Layer 4 of a small transformer language model trained on English Wikipedia (8 layers, counted from 0, width 128). Numbers have three digits each and are written without spaces.
A neuron's activation on a vector x is SiLU(gate . x + bias) times (in . x + bias), where the dot is the dot product.
The model reads these tokens: "\n" "-" " N" "ote:" " At" " least" " 10" " cas" "ual" "ties" "\n" "\n" "===" " By" " magn" "itude" " ===" "\n" "\n" "|" " Rank" " |" " Mag" "n" "itude" " |" " Death" " to" "ll" " |" " Location" " |"

The vector x that enters this layer's MLP at each token. A number n stands for (n - 500) times 0.0074.
0 "\n": 365489534585528555505499465491511598548708412563426471534474408450446558413527388460493403424480515426585477663315801516600421758462518441429696538633607444595611536531436534527458407401356408449614262562485537313540595607407675386511375563557484512593538643470479529567497401432416320530516588596486460426510365602555493422559414417328587518554531579707385498449504682298579446646095
1 "-": 444549590525531565588573464595521485654336297689497444504537558469584585388492459642599568499505646492525287588315635543534552572528703725324615452481709377633588551581448506556564474266366464380574562557552541471683503543299510488634325539425498514326455482472473545416435503392393449508459580555346560469532487379208548446477376560426632312479547625532294516579552526389384382588181
2 " N": 436564524521494473644426397455574478434534678432610517373564419529364514613308507449473410364515654490414582350405657464506622506523558324491467606509414416686476638495362608606502347464819465390567566293498468164584583590491460433639376526464390426490440445690558448541484562567572291483315516414506690390455621582359474504391247660466507497454596390610504455532389542275652390611374
3 "ote:": 452574554391506377588411468547454242514366423392426369448517428546506575307465598466697589474739456379575332488379550457582465773591705597468458352495690381560571418565589637473463436302574493483439799580448444445641677628372424347701428545472591536307346435529454464361553357428464413485463553360502774480471290606250626368528426304325618451558679592366434488457496520458431455546368
4 " At": 497566777453537480464699502567399565520427533372621626340417568635374437452431571431534537485416552263433371425510564461474674400599433416464480362645403771577606501508570414619313303495654587412551580390546288323684580562515585509564423494461533456276320567479504599311531507332519350505428410390363683502593370546460275503615326360529654395664600585551729499483428331364445385464380
5 " least": 391472566455578469460340444425488664505461674422619476402670565464401341405352352302536620443568599589519324722555544343365346539460650656501650348657490471567400369448534613482422484631517635556395761423533417500452610697467375407530482482462499430487475538532347568406535548228536524477525578489531726450539370743515530599479501360529748509489487752450640660619602530514348537428402
6 " 10": 304290365550560481614215579763433537719528720493626440592507551514247495377403510350590513467563557395590451458551483525404537371518615413434391313759601524519610522541538608531341403626624512494456538537452497394511567429513694492375390231539339502342569625543472413553628656522719424511556571584606552359565584443356523409563377595398584439701564745511510546476598445444354567450368
7 " cas": 274327372468560466378617568229478751709425642430591394329490380357444486490348699445505466428547509423588323381516423526407535459443367396347484515662451566591494449564472592581493498484656482420570736493500483398616507635610498540511415475318491434432528453431446588539707540617642410528562613397443699363526467400236321453537509421370513510762650614555649475502349293498521454730418
8 "ual": 381288541215624670411331518317402593443491556672727400597499426528479441582414406394513491362595414521528521622501397568414594484431316261291602432593401519499462488650583654437429674712534546594524631298455483514482588606638474424471351452492466229609317684493497497285476581436502606460460613528521696287590332472328372370455412506561511355533540669583662397481323407443380551429512
9 "ties": 352433356446647521471358346382563548416595598437680447454532357558440403228327534392501491509741558490611275520486366317502606491404463438279628508529335586462568455503552616626362664563470533529470713514417505532654376607488555627575434525655355644483500647447372520514528498474602501491492490445462576524466360386517303448416523441558579508564451620394652507602392470574278678360261
10 "\n": 484443567452650501673412441547662599498607583512462373478565413583421541397463449262579373512566543351459296541239585463507460578343421504482671414684574708524625570662429565357427236492543508390468354597518504403649613539385656279521350553570428527508547717493599502388581488449444432532466473569598511360531484481577589397642386363339493617738522569731647457530410618288531406623394
11 "\n": 303521563528622608654510406578544458579666517518361520538541533562470504455440491450577479438606382393556388640311531494643518718608424627525663417706561538549495482556478545502414407389381431379629316499441433137534488569361693313567355469563415508582475626561451436562575473481384253519562513536488596451559302584486514381602555268325633570573552663732391511469444661325633458596332
12 "===": 333590450550572587761605492643592567577495581524587420535483579569498408523396538412652322358543455361424340469475411473649579814564484458380724477499582530494627563590485745485457319338285514341569545419500439353518346639333568553408436410523574413518404562650414423430345491496458290622419455517419587298488422472400645341495711396533632491469530555474582438403442595347379564476206
13 " By": 578549406474564550454535538520561628501521561513600765514527574572351420527453525477464549513442570366530476437427507532509461438519525349453481499623289528564617373511509504630316561558648574343600658481431359378627554490505464245433323566415442364427405624632363535173464455325485408507516317435458806399426290643427490382646547383591719556484675468415593520522513462288391394517297
14 " magn": 552362464445527455515652517269401596413666625411520529314449568464388501586486534268453355434656615441541468466487509426230552489609517459501674408575600317548473546716435611636403358620626431657545686490513474218647477453550578455575387669444478356462302485488528636362609528358702463480511464392531611486452410416327317565541326353558664488597552670535350504541345448433743541463364
15 "itude": 390370527390566582504586359402528572385632543409588488487601556444500375286330426295682350451557513606675270310399296482529497510533565436326603542535596354552482468571641634611428621543500520385438585470376408329611358577567514508500563492661344635414191532546379518598700399277704583488443804478581528532504480336514424507511636424556512362615476591479560433531444484382507632359365
16 " ===": 657484530501512422830364609887576613468632600520525464251543363524405506284512480356596503541507524249552293556315505415462728428317236517567821574526482716540553442480517669596369393471448499410417666537567412402606749519489623431491482638404612522536434681502528482438576539613545355478447527480593586417433396518502444607435545475604409582622538507511566400455350575406357456427419
17 "\n": 539491586462515526610482537527575531517662614499473557523574392484430510373520436447697443438437522360510552603243662563525587590367383563462616488522573635622537510470491514519420292476305555428510212500584568463620552546415804254608376523525483464556541553498457474500626529396401303507507466481613602388487338610573561412565480385400622625746540627695740535612439601317546401625268
18 "\n": 494510636431529479712501470663512439536680512590420604577507499528414484364505506358642432467509446392542486590368459557609490622558391572460669412577539673554456422497474560552402292539391520381619267458549532363620549516347774289691350450556414498573544504621574371655569569448485300543614484486508665358526279603546506398614467373454628609614571665684669487567425481275618371581312
19 "|": 502531629473580508582442570531421374694438572572495510662521522463700536512295496446836400368411628392456377445330448554533296504516526487408663338386545591597449417475666613473459213496399626533617416449517512543773587576380603393511316409574512477354410465570438438371493522409480478633445665574442610305500350185523647399438427580451575466561572592599499461512503608400488431434280
20 " Rank": 452503481343441786404372560446611581387553680442311452503461682519465552413355385686751382395508472390534348384476501508528667597480552412420713436503467715594472574581440521540268422399623526339674573558354307173628543575400458363580424447534460568499265391431449509560551502518566528460629575556414531418412534482284477393541518568615582631514552688595498498612351580417704718585403
21 " |": 343516542531605699603422501583488355550552464475418405622508532410601532427299491512810466374343672530400349566196535609559370421688425400407729497491578444558531399408651713468384258567384545523603449451516476500681428509364476349485374447465624542471538396662459419521528456484563365599488625620414593324362239342444477372469489672501476424511537624702486490530429592481310482413492
22 " Mag": 665495367566485532411545456425411736592607558474645562426499544425376523578365498448546430299507380429411361519445558475405635414445391319551533412481475676604556508653466796525479437563493531449526809456516431229651466431492466374501485480358373489451509323669600536458608578368636382666462649459605491445441348542308403411573621606574535451582691555486624587625293265432728273567441
23 "n": 543505431471590500578662410410518690461458519647520610295552549523392352616437491194510537335333539491372582451551639353377749548616521392477591542514427363552462433638325591587367653781700632656585438409407354319567802718375504435420487413616493481633495539458822485518593483373494614457576485506447503499541390238380309436475342673468478455507560467334537565525492522546626357653525
24 "itude": 400423460382606655506441339388469492361688582416523640477588554426504363278307372346628427384535483630498188383438429439549494481543487455293632379384550451545474528494597675589441551523591507321439535500458366321626278614476507464435539463587314565474252518506308455608684416348652587500421780482628527468491348302518454439487627567511494364624454624532501471563427572412474551320345
25 " |": 460560601580526648666202525565522408527674562408475637640504469458641557321353526455723396441477593413416270471334544526528530473623302522397709448451608540576572446389527704457576345614492400460567524532544579486657451360277499374362383485432668505547537481590557461398568588459542473611439702493507560284394284305473507313377526498384491454517530597657437588496527562495122441399467
26 " Death": 501535533401410635372446589386411639423570790472552765629391573396511538400307460513585510505433626610443187483471324393551683459496346390504634542434397685472546612430495670550501440543569473529609601680455458230617601371510391547452537536289391556492441504456412589487713615357620480517384555491645617458711416319468399328603434555584625375497570644448403508632354543527467474469303
27 " to": 750585476447645720341410559640509431501630633493674893527470473444508487545392483351396639539487459404584435552553413557466652535480337374401595299476399589606642518430356496476423704487568453351495713378475434275712423517267540461400442546468593512606380581597559598450273653275784420494405571427588629450370371559449496441545505418593451336471576574535750470422424372498319462564339
28 "ll": 435483564526596516549397633487485484476527516594664736401463389444440307515498422274691528498622525533421519454660396349403892207589441567462649516563443745494309589476472858526503431661541493595431621356550441486546557381359470526418448467498365442582314521487588715482634345290662564482481740539647390577453536383519381298572448553448559482580397693496583421580557561513440525558334
29 " |": 417557521640530617723289557554473448461642598447474661623460510434610517326318533376670425436443617474455344520338586507548467459651363448433707478449641516550557435428541671487590307619461416568537476521575630540593484403289546388385421477431705514562443464555630487432609565438456424601476745544510598280443318324492472344487487510469393466465526582648546587502473504464027484417503
30 " Location": 569407444542417632562306517589398501429520539516671816359505534412616615331489514323646504650691546566343188524505417244460523506437457465565829394264326505534492379422457616501469489447473475273601514578556361200683641510272663399717600554489420762458378537560492515619499540533495376516556728522505600385524296301568515488532473441482372561568526549518620498535465431430540397428485
31 " |": 387513422600454595717412530569304541530507643514505605515463556412551553459409493583670475389408586521490371550274665446536585677580425307498660534319596466536645433566510737478677437459474427531466501524656479486532457456250580442315474602431715512535471348533614481471717466496326426577455591575477641229496301295529519312523457510444426477395602569546423546545470497432114481425519

Each question shows the input weights of one neuron of the MLP. A number n stands for (n - 500) times 0.0011.

n230 gate (bias 0.297): 573642541519500515446611406512429469371473546302383444538432512613537457538346360471480549495361486493662556416517526500460485431424631686433517537495507541365522437345500354473464343445392406386480491511615483583419551560536548474476538406521450370458493583514463462325481558515495522439375531439563427546408440522689602430476701454540520469427577521550405486610557500413629543683497
n230 in (bias 0.027): 418457752696566562522407586348413484318618714571500447364374497585489597514372478568458472465525500424503661539549409463543532546454567528403426692652702377503623520527500385421525658519391503416466505560478612441569620406409517596390336489380645447427670550464460577575581427461511613399424492608545454489522453400489451447535525599325709552657679511492514494702467625427512464427515
Which token does this neuron like most? 17 "\n"

n139 gate (bias -0.093): 587591360425528593552610732573500402520551563592367509337663520484529466595419685451477506606500387416397538489544724500639404548371437509550580497474526385593483523447565457405474808571506532457582417538393610376573471580628483367642652480351551517520274359528561469509492685633456407488453500538382531671489349592403550535494514271627582444567455469611494651614433592578405565417515
n139 in (bias 0.034): 668284515377316406394434465398688483462574503742459583483593594486482520639436587420467408423497543453506656665407339335562405471537591527518416473479553585597571518602547550582422651445361675515565635473405509521500403388514512514439466529446483433482424644509627437497409544565721645702523494553485398298736506541773443503511555459572521454443561350587461616486528462353540706489525
Its two highest activations, in order, are on tokens 27 " to", 13 " By"

n120 gate (bias -0.167): 314385587503347593421345546500641492500415500659283609561510659443475451548687602309478494503495535417481519481508518717442597455441557412394589430442451453561497421437386253587538373514423568478728581469503560544527555581416508420659455554495444603412378618451478403530468631530670252407529557536385568640541573620432473560444468506511539663453549457468520560443460601550515607547553
n120 in (bias 0.069): 338442714606533455417397508629551503443544459664464436500556594597355462435460524542433452468597505441513567571454500529720535443665780397565551599391456567424553325318599550510478503399417563506492540492571461433476483561588574557631616779508400494486409531604478538403385630436730416350554566478486489623478530273479392503638527612497551497487467544341443629514573530618438446556544
On which three tokens does it fire most, strongest first? 30 " Location", 1 "-", 20 " Rank"

n184 gate (bias -0.149): 449529498592614450398495530440408578588514399658453479587436401631502645597541457384613503531530391427536442640446428597553585602476493515485411619590709358461443465440420567439539648552599512515452326498634435353563458521596527576603478470374493458475473463363636622530454577532607533594563522580428512583359466520572498530396478380492665541541395495360541586478374493543648646478458
n184 in (bias -0.005): 543299523346428542228419438391483474421752553509503766569596300422319494526662457470613419428352396506557325503467670486523491454442541509440467298375547293581391586620642497630497351427509465382581520550546343450477562562541582552471563532538367304512588355456616517582443456624444494524497491554577466541647523447520592562540622518548298367432593549582461506605555518380434379517320
On which three tokens does it fire most, strongest first? 0 "\n", 14 " magn", 11 "\n"

n104 gate (bias -0.182): 308553517323619561404404405477362554672511497405462470684584385473608649486278425594462512525585344608508459557521333397393473492585604541662458571386532456605515471410511581516523611552461616427462402497526523564639494467457684654497517491506486589363538642491400318500610529686447567607573279526613408494595572488653503445432563564568545472774509509328625345660463555550358568402553
n104 in (bias -0.063): 360451654515509370563518518345512506521528560707428450436635509370271559550578618360625351500591409612700394325519512601465591535424560409457457497639509512620527431474574693503556506497436377611607474357521627647356536397550562535604488521412544667557494617607400538422581344485554645263628503509365616325637589575312692428623485630595568603494305415467670506550523440523551471567372
On which three tokens does it fire most, strongest first? 6 " 10", 9 "ties", 15 "itude"

n69 gate (bias -0.186): 535371472542434508503557609342508585436582285467472456691427383513494569593619454673421483254672505232592494572497540586606561470495466565486500437390613298516539520446492511442536670389429575486509457484423565590517708605617658406384593497459541489489413416483435492615454562492436432455399383588539532558416522598476533719410594381396609423560638423461460550569492723473545289587440
n69 in (bias -0.070): 423534661392564540341641486574339644596757371500619685542382416316410589500687434467671540381326592511497583521626743566374260676560468580511459489547478525679616583674735551598479522144364446413679351409553406439486518552646696419621672525521405486565367594500474567565563428511421576468605678467356635525593557637299535403496224525570581458517578723486444443749496690281404532716519
On which three tokens does it fire most, strongest first? 0 "\n", 17 "\n", 1 "-"

n213 gate (bias -0.140): 495485592559399415539515474483565447599452339587518419570505600471482358670375574588622625397544671513607554508519443564567352415322505420435600471427639428503479485450541590536594510462507485572411436495513505466530407522564416515500618469402525495542633513652594449454443693655574534495388357581539423678556505500512530338495401472666553583634442490495516569635710523351571686485462
n213 in (bias 0.022): 581219362186465660512434697481689372520459480433412700597530485586643429485664592404568504531408434720573380567545634527550417740275532504661463346736321508504301428450639476537524428402546405548847481418336512603446444341524645449629136476496616472556445675386560441338700675389534360508496712251305519473472858587550269369624266664288480302626567586606459657316346591427390422515593
Which token does this neuron like most? 19 "|"

n262 gate (bias -0.050): 397437549584474616498567412510536476425523602602668451586425581593549575543518422584393465452532591443498537691606514491495487529541569515505394427393574406639515537588528431479650455495600424601720474546524429527567726495481391582347560456514579566517322510510271514490455438485451470512474432572461382376654563377403467581443534552359367574502476418476406398478619495405542430457524
n262 in (bias 0.042): 537420530370413500332450407572478626492450596376571628522476615526525432655508449521477554483334423546426306528437563473409542453440622451420487539490411490450640467561450413388467449570458505406536605507592640546550452621698347460505413571671599500492434505530521572386608345447439390330490477600472493513387409492302458490480532689594349445412392410573604495402547462547470582495470
On which three tokens does it fire most, strongest first? 18 "\n", 11 "\n", 17 "\n"

n229 gate (bias -0.125): 654418483509596388471458283598274506364581628637615437411467533663595494592542470488581552478566450422522396390506519591536488489405463497395371538682647497581488431519356517414545628568467646428523323301709532552303543459367341548506618489475615531465531486509584492463322445629495575658389526694503660514514611554608508468450604618621535666434364424418662614579533537450601511517463
n229 in (bias -0.070): 343424419683411558597571515429473565509489615390381551565538532437500500420371588620346318524576470503509479383437529602306586577539558408488646512611588646438323421459417595549689561557553397494395702634473411488569570387599654572419568548649452557402445582662722748357238402512529472375488527522457538485633554640453503564633356328444438613300503608371353536353559579468503646529419
Which token does this neuron like most? 21 " |"

n214 gate (bias 0.010): 427561491538534384454441537536497520531535420576373430494594321584370648340640433587550491492480559512508671412346494453349443607596670552515317645657607468379523433441505381719543520349578399540456572492585610416390318381474480616625379460483630572593477532437515554529330569488470303413737623681650628694489520552614511598531526454580482407539403480429607377585410500639515539428549
n214 in (bias 0.025): 486589358514561559413590458576484497492590592592582447369562497598446508639526397491423452385395527690413608625546735540631535574593548435466546488438449463495469508410582610474611557406601570466483486516340466477767489546411408489389547413651352478285424494669378624399356416587427602511486403568438310517623520553484626466511511409529514528467647492558364525383721578348599563307464
Its two highest activations, in order, are on tokens 7 " cas", 29 " |"

n300 gate (bias -0.015): 569325494529573526583425588414636531447444398439371716364741461424494489558432445509416488547649316445553362534421415503525256533467440537395485573756385474469354483486597468452480503469564426669445338495615543577402371456271551590635391469514380531503466549319540295514553534477538569611500393590594528596477582489434489594533522471348480545539492385415544421517558503370251344381598
n300 in (bias -0.015): 538431676531274483606356522646373505426578503580606407486519586434355638508428364629387402516506432489554531418503570516328477514427472550514469534424665369587453453664395531495396334464478519559486580568699514620456361433610500609415356769541391580593625642470472467469425447352561492467530522584690532558652522461599395578660519528563412647629426587434546450448427403503432573460408
Which token does this neuron like most? 10 "\n"

n114 gate (bias -0.119): 468678509586411411515526526594658379555685480569399528606469392675648599543439534571431619425559543506440604509485483362480617833621603458464349590449506603557323500406564571564392580354589371397338426434610376491451432424544448306477724570290569462396523453427381436409380509544587369594494483551553423357436468432568606462385471343597488347338474329465485526395423468435497532494365
n114 in (bias 0.006): 522411694441442323649634584590497453682321386568596524464376543500362483579549454384665568595424610638641489420517543444476608628385592466383489537497601579385525590467468517534362489536342514441563495547613438503448278422689314484395456422431505536421458545575585583601600503469347379593636389670626643506483542640629516458604547435509397412376533445569471489605429572560375566470623
On which token does it fire most, and how strongly? 12 "===", at about 1.2

n264 gate (bias -0.094): 601602619532508524314456341523446435335450545520561606453538510545449466412412474581419433497513609492657398471596607528479458383523325588462606524425532460474348532618633535555729618484503413497611477515450503401638561513476545479474542643484432482682476668421425361635590559532650575500461518360540515600421450577454482431316495503546663617521503390379604410461386656536398536279506
n264 in (bias -0.064): 476474512382463444216422375410520512485554610540500605341454585467336440664500483487487579549515566404427472569523517478400510306498568404602582585366462455429573545539464497670475624453441615394526529460436535492613447413560572641520556538441498403523355606460729433540446419656553599487575458579528481468383463420575478497502453540727531596478465478525572283490588510527505434534581
Its two highest activations, in order, are on tokens 27 " to", 9 "ties"

n311 gate (bias -0.073): 627267492477628474415475427450608544441425663419417518530462368468398604412447489417299437597668558646555583391375475478585624503489441623445430474646617497525480381651425511370528486450332542648575631391542503514372537446607447561503519407550472525669568506525537533582475463287562711585442379448219552402399596517435461585597480500599625503314606472606623416562555384426404353503473
n311 in (bias 0.001): 601508468451521393552402532450497404527579338572555500651424550518541532460334450506517486556530511602540632446542665471595537513362609256514433628354470522532273383374549612469583277419553443544483427582409396787465604628443562532599447560473484430772394519382632548462450492426589429394577697572426474484551541519455439437619441462528572521505570484505422522355436587342422473461526
Which token does this neuron like most? 8 "ual"

n145 gate (bias -0.040): 476523551363447433462560457336500526444467441716446607602487412561549476534514361552606552560338634405386562542525482528456699560594487446683508374551427368442530554676431427487410481439510369548601518344355532543489376369614434376397628484492487345473599481505448439521518578449503468382365593351417526492380543596469497570542658589506464419246466379572666580550445479456700408505402
n145 in (bias 0.035): 407436574577497391588275439510497477479585685492540366409650508482468524448629556551559368456609645513618540673522738406575578409529585348497505473441439596500497356433477553570602629387289569585603546696393495415586582271463513305513528431565477450326444415534586474497469617548434495604423468473484467547431476503503482481580414452557345445459434474385421505521459482505503508362406
On which token does it fire most, and how strongly? 22 " Mag", at about 0.75

n280 gate (bias -0.221): 533607359494637628463609494566446524589512586500503422461482563605472319440799488519516541262481403591536584472564497488515393533473584463648503519650413686443379500224641718480414541408551698531557494491470562646643419530601396673586518392542400445463275441408450360568425587637530400525566607494724410595571638611506629355461564413471513439638531622518465663564458805407302606509434
n280 in (bias -0.103): 513565765613522481600399545531619513455579321633506571346475584381607608469523388565203546462406361662578432586566547448400554585456465481533546460373293413654710497497412574721799536474669651626549500512560529565566452435551519535208491436569702458357535448573288475580419413416620545577478490546578621551618446352503419484623421412384414752522570484497507430510547474540555386229300
Its two highest activations, in order, are on tokens 24 "itude", 10 "\n"

n154 gate (bias -0.064): 628315698478530454522446592610569503382414424422623516578706470509321339506465530714528537688432479556536503421399411576411474359545620503459440456330497509521617635429642503520542385524423687562556506466618386457413488418412588464379692613650446439463262562364466428347527340448342398411455530438574698600488537540556369417560554308591535488580470539603554530588598479355653830355536
n154 in (bias 0.019): 521500460738591410538649443601460460312510476538399489558497278407377522460610505404586569635481652409508665492640455508582403484567505486381349584451552519492659574400495511490427682470534590421345490469529473385618486359565511535597521419505606538385324443567370524552548560484573508645455573588418574427581649451563497421508513473520614537500540602457550386570500446497335337795660
On which three tokens does it fire most, strongest first? 4 " At", 15 "itude", 13 " By"

n191 gate (bias 0.024): 728511483548645579620505569443386522459463483609447430503696492468534528373561446565494492386609388525465520519506398599619264576478539430662463463455416506565483427465492570571539593301549536520526672594475531570278570468555622607602388422478497644553719562470398415556514388397505385503503459429508557541567589486468533550348236463537543557643437555420374539555549669567204421632422
n191 in (bias 0.069): 530521590442538567431508467411621481377529580421508384508550329469417508524480497483464712344486360489497467402250311431551526573530564570598511469701683314487555406455675555617396450533401528580618410539402558555514583516440563649440565558500551489561409492328601505599366472417500450494551538480486639552365371621665355580594571517551463243636535459473509514399516445460609357588665
Which token does this neuron like most? 3 "ote:"

n279 gate (bias -0.034): 631641574764468470583571682643456471479450511463538531628397690391468513367647510334554573432638413338575511463425567621508441484539479454557497527579618473484417519544533400437359392434690369441563461412603532597542462652455606429545560471639524577535623425365571302621435626495685514532453428552427464444585505588477523513631500643591486579469566513529370636588482572529471495531382
n279 in (bias 0.062): 437377355647477468576457384418577517549459555484491417643430443423418361480561382456456444566338534444370559535518514424236402597592523303720479458589450497543415468540528427371483527572409599573476379623540538559514386469604503494601357655385400366391407400610417814588395526650332524392432772577573534621613430523590446482454480429467287506548514575546389674549389485438478623537538
On which token does it fire most, and how strongly? 0 "\n", at about 0.52

n179 gate (bias -0.047): 572607512524330379597532573423623540465293573378592626549551511597323599423719339580592583643515534358437521506509367520369454586466268556662431497349715459491532509472478506519619604535389570494491511428439512606471559534477436390358440693540486526384482311468423538427548695703430429438352529613500630436579459529667580391457399441476446670585610731587476404639414582517444575560481
n179 in (bias 0.060): 505511642514619583575449528505433687484536489529353462519468554589519536497477375528489562451597270625457651508600399492449592403627597575596492542436308436611408314374560400370429469448513324436517535396576553456476597561366522334576379472546457511564541714314500557541655453395421439633406604374350407538558519425468511688465318455494528281439557522423557549549651442615488446567473
On which token does it fire most, and how strongly? 30 " Location", at about 0.28

n79 gate (bias -0.151): 578349402481461438435696531467512527482622448579447458690491494436593711398343438309425622648575570332584528540497438541446603458485556705371434383606478500403413621569433140680497591390680404528280381407606370556533485713472466418494539491588428429512398472463478500660461571404609475485593650641305539436469534534518554695404643472557475491390717503647583586463602352497372554604493
n79 in (bias 0.085): 512354722464500629560614387425573372459455595472476513433446503339449406552658503524409548456569518509558386691703514291387432424579458377594469457630464491480590413480554593503414482651355628368491546511588278392635602534568589579647628479421500580205426482650428421500610512509406509491520550645653586479627482482443573372331653518540479672506367456438565290423297625353570515457513
Which token does this neuron like most? 15 "itude"

n71 gate (bias -0.164): 673611584453384522788442565467521485592430643460475467640425564435396284518659572434576538485528476645582764629609500434567412457494425459398394417481531415631390534482624503550599721441521628722605548304564638437540559443602314537685527413693476360267565497633500577640524487469619443509582392620506515568658419612566461356430414506654436518506469396670635382568758556560463463597417
n71 in (bias -0.025): 497434615300582539607671541526486471626461615311470719346543468497300600538651471358624449494362602401638506565586500603601342558616527407427265530614515533485443575526531512472600665594434642578400609639646527422471354358591391512471355399704529550245473622644440377586540530455366356381584432521658397579459541568483509464587406557476500614506526731503567541509497601506570541572414
Which token does this neuron like most? 30 " Location"

n235 gate (bias -0.055): 533476661540482485426623515506611545445434518448559416365515702494318533452602417665733323641429557259583491333617530476411503632398595608422324755481592506455559371500509540768667497461476555525453580414397602404521500553509506449515515589524299613385243478603584409469446485451283413346557451469639589451671668696550482549593639389560664560527555594588437473527503344485461452509592
n235 in (bias -0.042): 611601506617497735446650483533544439494537607419300378481445776465526418566503596529465491702646550394528500455667489535492509542558435583265334520491534400544563606461449451551545517621387474414393473548562606369575423407542539444402400622481394401431443452638399620420326486523622643466478613468540508514415269704470411568323424523532634517621553475506403599534472554407424308508600
Which token does this neuron like most? 13 " By"

n304 gate (bias -0.172): 554581477413563558480395428528336577574356601509547491492539514453465345537518556538479491559363472617475652597563556500598582441463497465476453533453497651364721445312412355612514485440449321677482520386548590427546430544311290426446596419582412592330295628534406491457404358608386477485242601594462310574563537494667607680520486404521559455556623597480425434466680491279515543528522
n304 in (bias 0.058): 503521475506418422565539225419627209604415380642419425636643599403625494476539587362689393440484542634545547871605655604530529461430506306462624487538391484482562631359620428427374600506497389596566458587433537410625519322558580424448548395567473589447417565463481549447536690656441397512497568494749584552494411503419428488500637619446535354641518363491689451552690556500404391398480
Which token does this neuron like most? 14 " magn"

n153 gate (bias -0.063): 330453608457579526486534514586573559407519588372546362416607556443393381277637290375497546366497612526611506678417409448378428595402646497433477576494440566534304638506595460473531541568572606526474467377438491465421265344543480711551587549534548511431360644605465638589417448586481318445536355541537442673540665457552475506595534462538432581420313365588494392715553546536406528445546
n153 in (bias 0.098): 377379400520632633559451556557609610589468573446579644399627416463387522437497543585500523505500355554625421522566681371625605571453579443591437486537477601459593562666596576405669472442565388579617495579500370444555576626419645434580481629379497520574497576453509464640345421601481506396680497466365470611748545489554533559533699325610477462362567663572390639666486528500509376511371
Its two highest activations, in order, are on tokens 9 "ties", 5 " least"

n295 gate (bias -0.224): 450535727514489469267591565365489533634535438332361345619603464503511503470547549417589374409432456557566654425270593511475367536586506583532430433466540395387480472462653506511377640458368427608578328503428497403450707365508615511645506415627447506437559381637428458500527369438430483616442464557730623494407458573473517446356433406547457450464399525648445553612624624514470600568261
n295 in (bias -0.100): 390660517387420359500447446523453467466558324667692665453352315397449537507447474552510711557421497638431662470598618572636543543550408689385790801372623253640664421573545503359507403426285480469451484315389627380316483591578615436382607711363427551503585404301414510469659298414467503551437331472565487480320331578421610377417487562402552473401534463493342595547583435371602731434317
Which token does this neuron like most? 0 "\n"

n155 gate (bias -0.117): 586673582534503491609385531567567396486462671442604449603503494660483698648485621410558494531405466627500523579347439478503590489444532411654362597353414448617615353470522428554557370378436514486701456540376578460492678643514511551525606531511520415497526448483483463420683388437629754686503489341440478435546517603506545437360500393515688559494489646463332528497338631481546766489619
n155 in (bias 0.053): 340450417633462539531289549599576406593493438464398590442457528601715405439462410656503500454589520623472581549527475500621416617554437516508332401497461497436518377598604348512554569619381518573640515446526453513592419530497485671608546399367490505758495461600471503487460597531483316537460676326448525472404510557525416435467472605551569533681479551420449513441439451447312372568511
On which token does it fire most, and how strongly? 3 "ote:", at about 0.34

n274 gate (bias 0.115): 478511459483341733556375467522489568321547403524545436492476389529593497565378395619432599399452473461559416552451427444651614511489363478565466626542416382497444531619418576479613607566486628623460473513591668665596374460470401486431554378579579336618564508464610563497522410514519618458549340441618546547323339416718554681413475455322591415473511667688509558456595622489562391336601
n274 in (bias 0.078): 769477459562537521509560406594434382587508538512453494509353403355485512466332590530378399506494537260491539674709517489400411477356535642470410274378515420489370518486550335663424643538577541488482395616581456432563503413515456578468477421503555412352509441523316587556588426521433568618548587327406469480541153430412500359626341583406581405497491263654403529468483418520506497386538
On which token does it fire most, and how strongly? 25 " |", at about 0.5

n301 gate (bias -0.057): 573577529495432417535474439510516353450417492543425463719492438497333521745450536457598397479578555559466516593423412615500531409458663424505420462565414575348454565425384449457484551561318559441628464457603522500566468400527553455455526647432461311522447505479516387294619559597480454342484452606583575484404535511624458396401497600665656471430429571434456439582547540715674642306463
n301 in (bias 0.044): 489446253585581414639575587624486619380548582416645485425424374465597528544465421586460569541434442563423523357506445397527497616456642534393512503417605446475520509470291600404517431508649599429301350593500463585508446541276528592570472551555511376511404736438279572525335401548500677582484506322415497520559480517634574472671444440372361472514452358486427430399530477281506478505348
Which token does this neuron like most? 22 " Mag"

n272 gate (bias -0.082): 551431603406449435438543520418656515407437355479488570459562572568411471435603536417595470437550495418404527603528440472541590411403344283487515546527423366459532326691343341505502545532426436711565517477473624570456594431547637534461459522619589502565397383524508371574646495460500383473498512430445550488502667485419572564483524488566652558502556395522480571688385574543571485455495
n272 in (bias 0.159): 545390548408532477444517500421478512392467359489487444587532335673326515460550444456479500502495483620510510472521693476308728535575673569668430432623436424574533429522440492600543505437542485584562527733577316398605480446530435517425562437448480422487439426550503530497421449485502392559401503621615544525525384426625483365502525538623438500390686615520613442598554500483541420633383
Its two highest activations, in order, are on tokens 23 "n", 14 " magn"

n36 gate (bias 0.019): 407670624497383570386557494534548440534505468374544289642489542566617520523446452423562780554523509518410403503461472589551621401509360564316592702330713445477555512396516377467414380627257512395429480402397412331503555469529445363563611656477528656430572474477735597297503573421433529445435537465552483422350457523749370509486417438488557483573399586586392454632576500469565585573568
n36 in (bias 0.039): 492505497513412481561485550454356477523550429553381644407363508488656343313503657732500553423293642548510553555592459351546277497492671492495600619417468542485497402645493410540534519477482560579586414483539264511469429447503696440565518500614549545649500582424489510418428550521495306471597641428426500458600474587503367416456420558481278423561497552568500513581582440523590451531432
Which token does this neuron like most? 21 " |"

n55 gate (bias -0.059): 556557404477503457666441602475547595486385554264560641611453489392471548550568497500425552400471536408547399441471621426395431405715414460401559439610643394489586580489635437352765448590397528635497475449390477506458431489466540598525614477576402497385440411410509503517619222589459382580586627564646555554446392357514600363383520434321447419539410326429488452475406617403728595528692
n55 in (bias -0.138): 673413483506555489636494444522492456620487553563494402412533681628438494522500500463423551404483450620612554520663576549382353519566686372422474491554367409544625341421391500564760537575519452421552533458386537608467537589422450489341359407655632531383320322533523556500500477817470474353415441506531535642480461649457511520472525326651399412606480697525605444430505407385530508541367
Which token does this neuron like most? 26 " Death"

n86 gate (bias 0.045): 648335555545555511516578481490528513432475500410414310583574482583332537508528582581368409464409659599521674461388607482528447666518659529446421473629359447518471388464560223550650503566402505548397436555581668484417468569521613597453329381409477357570537607642433544436482479535472505548456442613564505442413571404454518447658563658440639409531455623482492540508505611580557320580540
n86 in (bias 0.008): 439492562443597543631353647497569517556604393370543387652612368489337520378412604385290443514503519514412474514371415530307613561592528500428328349537417497389471426412497551407567440458448486517613522503494403500411358386503413450520553322453547576420551409461339402474563449423522365659596475414432519464336689551511337384450422325564488464555421676318646387396500576481763419478609
Which token does this neuron like most? 6 " 10"